Layer 2 of a small transformer language model trained on English Wikipedia (9 layers, counted from 0, width 64).
A neuron's activation on a vector x is GELU(weights . x), where the dot is the dot product.

Input weights of the MLP neurons that the questions are about. A number n stands for n times 0.0026.
n0: -268 241 48 -34 42 -282 150 207 -13 -70 212 -86 -36 -209 -19 -186 -125 165 -312 -128 147 34 201 -8 -133 40 55 162 28 123 -37 -154 54 225 -199 173 -191 -190 -17 -8 98 -184 56 110 -96 113 -114 -102 102 162 -165 197 -43 -100 -211 -5 -131 -254 -21 337 57 -134 -15 -283
n19: -124 -12 -17 -86 -131 174 -185 92 33 88 -12 -187 6 190 471 17 -69 -68 14 227 41 -247 -25 -3 -95 76 -189 41 -46 26 -43 91 107 113 -280 141 -14 40 166 160 -77 187 178 58 -144 75 169 -112 107 170 -45 112 283 -85 93 93 -105 -18 34 208 110 -93 123 111
n34: -134 -130 -274 192 -463 -156 -144 -102 175 72 235 -96 -155 -55 -216 -166 29 -120 137 102 110 346 128 -2 -72 223 -46 174 197 -80 -34 102 9 268 66 96 -294 -215 62 33 93 111 18 239 -35 24 322 -257 90 -44 17 -181 -35 23 -59 51 133 -70 54 -170 -12 -50 52 10
n36: 120 -6 98 -95 61 -42 181 49 130 46 -62 104 3 37 -69 -178 -57 149 3 -269 177 -53 -158 149 422 172 143 180 105 145 -235 11 45 -56 -67 -208 -96 -19 -230 0 -78 -29 63 183 -172 -74 -136 -169 228 155 182 -84 -111 49 288 83 -84 -135 -84 31 -180 -22 163 -94
n37: 170 -165 -27 56 96 -364 117 107 -87 20 87 -238 51 -131 221 352 144 -18 -239 -196 46 6 -22 45 284 -73 128 172 -183 -214 29 89 116 -213 -156 -129 173 -221 -58 -204 237 189 -160 -78 -208 69 145 -198 75 -97 -212 -82 63 -184 -129 -201 -63 4 167 -66 9 99 -38 215
n56: 202 45 -150 -6 49 -282 -345 -276 -102 9 -109 -86 11 -30 235 184 -15 -125 223 4 55 192 26 94 -9 150 5 123 -37 119 -261 67 -221 187 68 -73 -39 153 -30 75 333 -70 -158 9 -70 -235 126 16 -7 -69 -147 -75 179 3 26 44 131 135 -49 151 -143 -50 67 170
n69: -199 -249 33 351 -22 -54 192 -42 96 -194 187 -101 17 -211 -101 -7 198 -106 -191 -157 -19 -111 143 -31 -54 101 289 -54 111 -172 95 235 -75 47 -135 -239 -25 72 -110 200 -132 -213 -84 36 161 165 154 81 236 38 -302 -113 -62 168 -233 56 76 185 -40 340 -89 28 -43 69
n71: 75 60 -52 87 -23 -39 247 -99 -11 -5 -62 -105 173 8 -40 -139 127 -8 5 192 -6 -48 -122 215 -10 -112 -202 252 3 -19 258 204 21 17 -160 -289 -177 -128 145 -188 -223 112 29 -28 -128 3 -1 22 -158 -22 192 43 -123 54 -250 6 -24 -93 -140 -98 -158 35 84 -13
n81: -148 -172 -73 -47 82 189 203 7 56 -118 -60 25 -97 -152 85 -233 -64 -1 80 195 63 -135 152 -17 -43 318 66 -70 260 -84 122 249 35 182 222 316 -142 166 -194 341 58 -200 358 90 -118 185 173 -349 -114 -28 258 -81 74 135 168 146 -165 122 -64 173 128 -254 55 23
n89: 274 -71 -115 360 13 23 124 82 204 149 -63 93 -338 -205 91 -142 14 298 22 144 136 86 -71 18 42 187 -174 75 135 333 -145 285 -242 -111 98 -98 -55 164 239 239 139 109 225 40 -225 119 -183 -193 82 -177 85 68 199 29 -59 -118 -101 25 -56 34 190 -420 65 274
n91: 5 106 -248 -154 -197 17 -126 -90 -20 67 83 -70 157 16 -40 118 182 -168 100 73 197 114 99 10 44 -30 124 -10 -36 227 -111 -127 -105 -119 332 -143 126 -265 107 -9 -36 134 12 34 3 -40 -3 -194 -22 80 77 36 222 -76 -151 22 51 -234 -147 120 -86 -103 -262 40
n116: -66 -131 -12 258 -96 2 41 -58 -23 -280 92 65 -72 261 -37 226 -219 66 159 -200 2 144 -89 32 -57 74 -21 -127 -286 289 47 22 71 -167 -99 -217 141 -122 164 38 31 59 48 -147 87 -92 110 -150 -72 -152 -100 241 158 38 -26 64 252 191 -47 -187 -101 4 -96 232
n120: -281 -3 95 132 -257 -186 -277 118 -29 13 256 125 69 297 47 41 -120 33 299 130 34 -159 -35 73 -111 38 -81 -19 167 89 34 97 5 -73 117 284 8 -2 50 382 76 268 -31 -5 -120 21 -1 -66 -246 44 61 189 163 33 295 140 -141 134 -196 -48 28 58 37 -4
n127: -364 -75 -257 -24 -282 198 122 120 -277 18 408 -160 148 -95 170 -16 -333 -147 -231 239 -137 287 154 -127 -37 -237 -87 -116 -93 -51 180 -211 -48 147 39 80 -159 -238 -33 295 -38 106 49 72 -238 272 111 144 221 -15 -33 182 179 -54 -131 17 275 -69 36 107 -152 -93 -88 -72
n135: -237 66 -55 -49 65 -198 20 -90 -37 -35 227 59 -57 32 228 -2 -325 131 -79 -281 -114 -7 -142 -103 -116 -150 187 2 5 45 58 14 -149 59 -53 -146 7 -23 58 -73 148 -33 68 8 -224 -6 84 12 24 294 -13 121 70 90 -61 117 137 -47 -37 -355 10 -122 117 36
n158: 163 11 -110 117 -211 267 -49 144 -66 -12 -183 44 -146 -187 -18 -1 -26 -328 42 148 -102 215 50 -141 244 -146 -110 85 -460 215 -12 141 -295 205 -28 246 14 -113 72 -182 -174 159 -77 65 -61 -105 -80 -35 138 119 -230 43 -80 -297 29 107 29 -21 112 90 175 25 71 95
n174: -82 10 -97 121 39 -236 327 216 119 -155 39 -85 51 -96 168 -70 -152 137 -32 86 -133 -93 -156 15 -81 145 -256 -138 -218 96 -81 89 -127 -32 -65 179 343 92 -153 88 131 188 -63 -190 38 -58 157 -14 173 31 265 79 -28 -35 -30 27 -195 2 134 45 208 32 201 -66
n177: 292 164 -58 103 -123 -9 -57 64 110 22 -156 -8 -211 139 -202 82 86 190 96 -116 -2 232 113 75 81 52 7 104 -155 -223 138 -99 -134 307 -195 101 77 63 203 -103 239 83 2 -10 116 -133 -230 16 -4 326 -90 -242 54 -219 12 101 -147 19 -48 83 -6 -234 28 44
n207: -35 78 -10 373 -4 -96 -322 143 84 -42 272 18 -154 153 -24 155 -163 40 1 183 -193 -83 34 49 -193 6 -262 -95 3 279 -75 -223 89 -145 21 349 41 -108 -164 39 -75 132 -267 -111 -128 34 -6 74 -170 85 -172 116 -10 90 -138 -138 -94 103 -67 -55 308 100 84 120
n210: 132 -27 109 249 -206 -23 -7 190 -261 -30 17 119 -6 252 -177 46 -30 189 154 -78 92 108 176 -143 -64 107 -60 -50 -46 -73 139 132 -129 307 141 -156 268 282 -32 -172 45 148 51 116 -30 -110 -161 -105 -80 65 260 -280 -294 -181 -189 -143 151 96 -37 60 234 -107 86 -133
n249: -90 156 101 10 249 212 -62 201 -13 85 -212 11 -91 227 15 33 3 187 207 -87 25 -195 -23 76 325 82 -117 -41 94 216 232 -49 265 39 -118 -76 -138 57 -152 -140 -25 77 -229 36 224 -114 156 -86 -84 -28 133 44 -68 58 -33 -360 53 5 49 376 -167 25 64 295

Each question shows a token from some text and the vector x that enters the MLP there. A number n stands for n times 0.013.

"0": 114 120 188 -131 17 -161 25 -51 -198 -72 -52 5 -104 11 -90 -11 20 -111 29 70 -159 51 -80 -109 -10 32 -131 154 27 66 179 -20 -102 -211 -6 -162 -137 48 -65 258 -73 -75 2 77 18 -37 -206 222 88 -176 57 -50 -19 -36 -31 6 -148 100 102 -138 -85 23 78 99
Which two neurons fire most, strongest first? n71, n89

" in": 36 210 -19 -184 175 100 -30 -57 -13 26 67 -5 -306 147 -44 -126 24 99 -73 85 56 10 19 -66 127 -39 -222 12 78 -42 -2 -84 -67 -128 90 1 -122 104 -11 159 -63 12 -18 84 -54 101 -41 50 38 -69 39 -175 61 -158 -46 -14 -12 131 6 -138 -105 170 24 -77
The three highest activations, in order: n89, n36, n249

"E": 70 231 162 -183 94 -327 -60 21 11 44 56 66 14 69 -51 49 192 -42 -66 91 6 23 -8 -198 -118 42 4 -32 -11 -24 95 -53 7 22 36 -80 160 -28 3 61 -64 -115 243 26 163 4 57 220 38 172 63 -65 -27 -34 38 -63 188 74 152 -93 92 41 -11 -182
The most active neuron and its activation: n210, at about 5.1

" on": -74 346 -85 -170 99 108 -154 9 10 27 -44 34 -320 -23 67 -28 -137 -31 -67 70 27 68 -48 -28 42 86 -53 58 -12 -33 -33 -114 -26 -114 59 47 -45 -104 37 188 -114 -44 -129 110 68 109 23 114 -6 -171 -32 -86 135 5 60 -50 15 114 193 -132 -143 -16 38 -23
Which of these neurons fires most? n127

" Hell": 55 113 86 -179 -2 -236 107 -50 -90 10 93 171 -169 73 -186 90 101 29 77 28 -90 -9 39 -174 -72 -47 14 -278 -122 123 -120 -72 -97 -67 65 -42 -105 -8 3 71 -176 -223 45 134 294 27 -41 -24 70 -67 -32 -23 62 -118 11 -84 33 -62 39 -71 -63 -122 -134 2
Which two neurons fire most, strongest first? n91, n116

" do": -69 150 -6 -114 -158 -146 55 28 -87 18 -20 120 -68 95 -57 94 168 104 -32 19 35 71 -158 -13 -46 -166 14 -121 -64 38 137 -225 -61 -125 -76 -79 -195 48 46 159 -44 -48 212 -52 201 104 38 40 -178 -188 108 -54 -66 -117 108 -134 14 125 172 -125 -68 41 43 -76
Which two neurons fire most, strongest first? n116, n120

".": 17 256 36 -94 -50 18 51 -79 -24 182 63 301 -147 -102 121 29 134 -3 -71 95 -17 61 -75 15 -49 66 -290 -4 231 6 85 19 -14 -63 -40 2 192 -114 -40 -4 -46 1 24 -55 155 42 -27 222 -52 -308 113 -145 -97 50 -34 5 18 -35 24 -87 -30 -39 85 -85
Which two neurons fire most, strongest first? n71, n89

" the": -104 181 -13 -159 -40 -67 37 -50 134 99 108 39 -335 -161 -23 88 37 -117 -135 13 -91 43 71 56 -123 -119 -58 -113 144 17 -28 113 92 -104 -20 12 -15 30 85 193 -88 31 17 154 153 5 28 -35 135 40 -75 -107 -4 -111 70 61 -15 112 66 -66 -77 106 106 -66
Which of these neurons fires most? n34

"leg": -64 200 131 -262 11 -169 -14 146 48 -20 7 142 -157 8 -102 -51 -47 -138 70 -42 64 76 24 14 -1 234 33 69 -6 -88 -40 -63 44 -10 -36 76 -96 -21 62 67 -151 -190 14 115 263 74 -12 227 -39 25 -42 -110 58 -50 -6 -173 39 -58 51 -259 -78 138 82 99
Which of these neurons fires most? n34

" |": 12 282 -18 -240 -9 -2 113 -53 -185 27 5 117 -339 4 87 -115 42 6 -171 30 -102 67 60 -177 1 -38 -86 -41 99 -161 -56 -109 80 -20 -39 10 184 28 -34 59 -102 120 113 -3 255 33 -87 79 32 -77 10 -61 21 -57 79 95 -22 -11 67 -5 -109 15 33 -27
Which of these neurons fires most? n177

"rian": -141 296 55 -49 21 -255 2 194 54 -57 35 218 -252 83 -25 70 151 -11 12 -60 -112 89 81 -96 -4 80 67 -139 -7 -43 19 -1 3 -32 -59 -45 34 -35 -10 55 -228 -162 154 -11 275 84 -29 -63 -85 -56 18 -97 -78 -40 92 -63 -32 69 56 -162 -50 -45 -18 89
Which of these neurons fires most? n116

"–": -60 90 58 -173 -13 -43 -81 -190 -183 135 165 70 -69 25 9 -37 60 105 -58 148 -34 107 35 -8 45 50 -196 8 72 63 30 17 80 -61 -242 54 114 78 -39 -58 -111 -10 4 191 233 95 47 162 89 -54 -102 -208 -135 88 10 67 -29 46 188 -54 -116 -96 -182 -45
Which of these neurons fires most? n34

" place": 3 148 91 -161 -29 -75 -126 -68 -40 -34 69 76 -150 -24 -1 -12 -5 -83 -49 4 -121 34 -45 5 125 134 -101 -138 -94 -14 -154 -5 -150 -94 -121 -41 -127 13 -60 27 -99 -141 -29 69 204 143 148 44 148 -202 -189 -103 46 -197 90 -10 18 231 117 3 -156 19 99 -74
Which of these neurons fires most? n56

" wing": -40 152 69 -95 -12 -202 -18 3 55 -40 97 27 -201 44 -84 149 36 -36 2 137 -62 16 -63 -91 -98 67 -38 -261 -13 -110 -113 -28 -76 -37 -193 -88 -130 -64 -86 178 -244 -153 136 -10 250 105 -86 28 138 -172 19 4 -43 -40 92 38 22 20 -2 -134 -66 60 165 10
Which of these neurons fires most? n69

" (": -44 87 192 -235 21 -94 -102 -62 -56 -36 2 123 -143 -2 -56 -95 -29 191 -64 139 -143 119 55 -162 -129 102 -322 81 136 -16 -128 13 -30 -207 -158 -6 124 8 8 2 -148 86 -42 169 206 133 18 9 -36 -48 -2 -76 9 -15 159 38 -10 8 -38 -22 -64 93 -111 -57
The most active neuron and its activation: n120, at about 3.6

"==\n\n": -60 305 -63 -130 91 10 22 -143 -86 -87 55 134 -179 -197 102 -107 -69 -70 105 169 -89 28 -112 78 -57 -59 -9 33 -50 -144 -24 16 -57 -266 -161 -126 157 19 89 69 -58 -2 6 87 60 -3 45 55 -105 -122 -89 -163 -57 -178 -74 46 24 65 146 -110 -62 50 113 -30
Which two neurons fire most, strongest first? n71, n135

" occurred": -194 23 105 -137 90 4 -137 -96 20 -44 68 20 -255 -156 112 30 50 109 -64 50 -41 126 -123 -64 97 56 -157 -71 -34 -113 -106 -119 -88 -52 -179 -66 14 -86 -70 81 -23 -83 38 -105 72 163 -19 26 75 -187 -23 -110 176 -194 87 65 67 137 154 -65 -61 71 70 -53
The three highest activations, in order: n127, n37, n19

"ers": 139 184 59 -65 26 -114 -71 -45 61 -76 168 91 -121 68 6 29 -14 -45 -172 42 -38 -113 -56 -65 -175 64 20 -165 -67 37 -139 -7 -110 -21 -152 -31 100 59 -12 204 -246 -73 253 -38 162 51 -207 132 222 -175 -5 -82 64 97 81 -10 19 -38 37 -54 -23 -25 -8 55
The three highest activations, in order: n89, n69, n174

" Cooper": 34 288 -7 -159 24 -233 123 -49 13 60 85 255 -127 -6 72 178 100 17 -23 -55 16 183 -62 -1 12 34 94 -109 -46 -64 -75 49 -63 92 -57 0 105 55 -51 283 -308 -85 95 -9 201 4 -79 -19 13 5 -18 -77 67 104 -109 -75 53 23 -48 -179 40 -44 127 -65
Which of these neurons fires most? n135

"less": -103 188 -34 -177 2 -49 10 85 54 18 -35 -96 -78 -121 10 56 28 -59 16 95 -92 90 13 5 -34 25 134 12 127 141 12 -82 -122 13 -194 209 -137 -97 -24 45 -307 -28 25 54 320 77 35 2 87 -10 -335 -139 -68 -80 140 -124 -37 105 171 -74 -51 51 11 36
Which of these neurons fires most? n158

" ": 24 -24 121 -199 82 -5 -16 -66 -153 120 178 -14 -185 -62 -79 152 4 34 43 59 -151 -55 100 -81 -121 129 -257 144 60 102 42 -19 37 -170 1 -84 129 -22 -129 -113 -149 41 36 126 176 153 -114 118 -97 -174 -124 -150 -3 -132 114 -35 -69 12 -4 -127 -43 -77 20 -65
Which of these neurons fires most? n207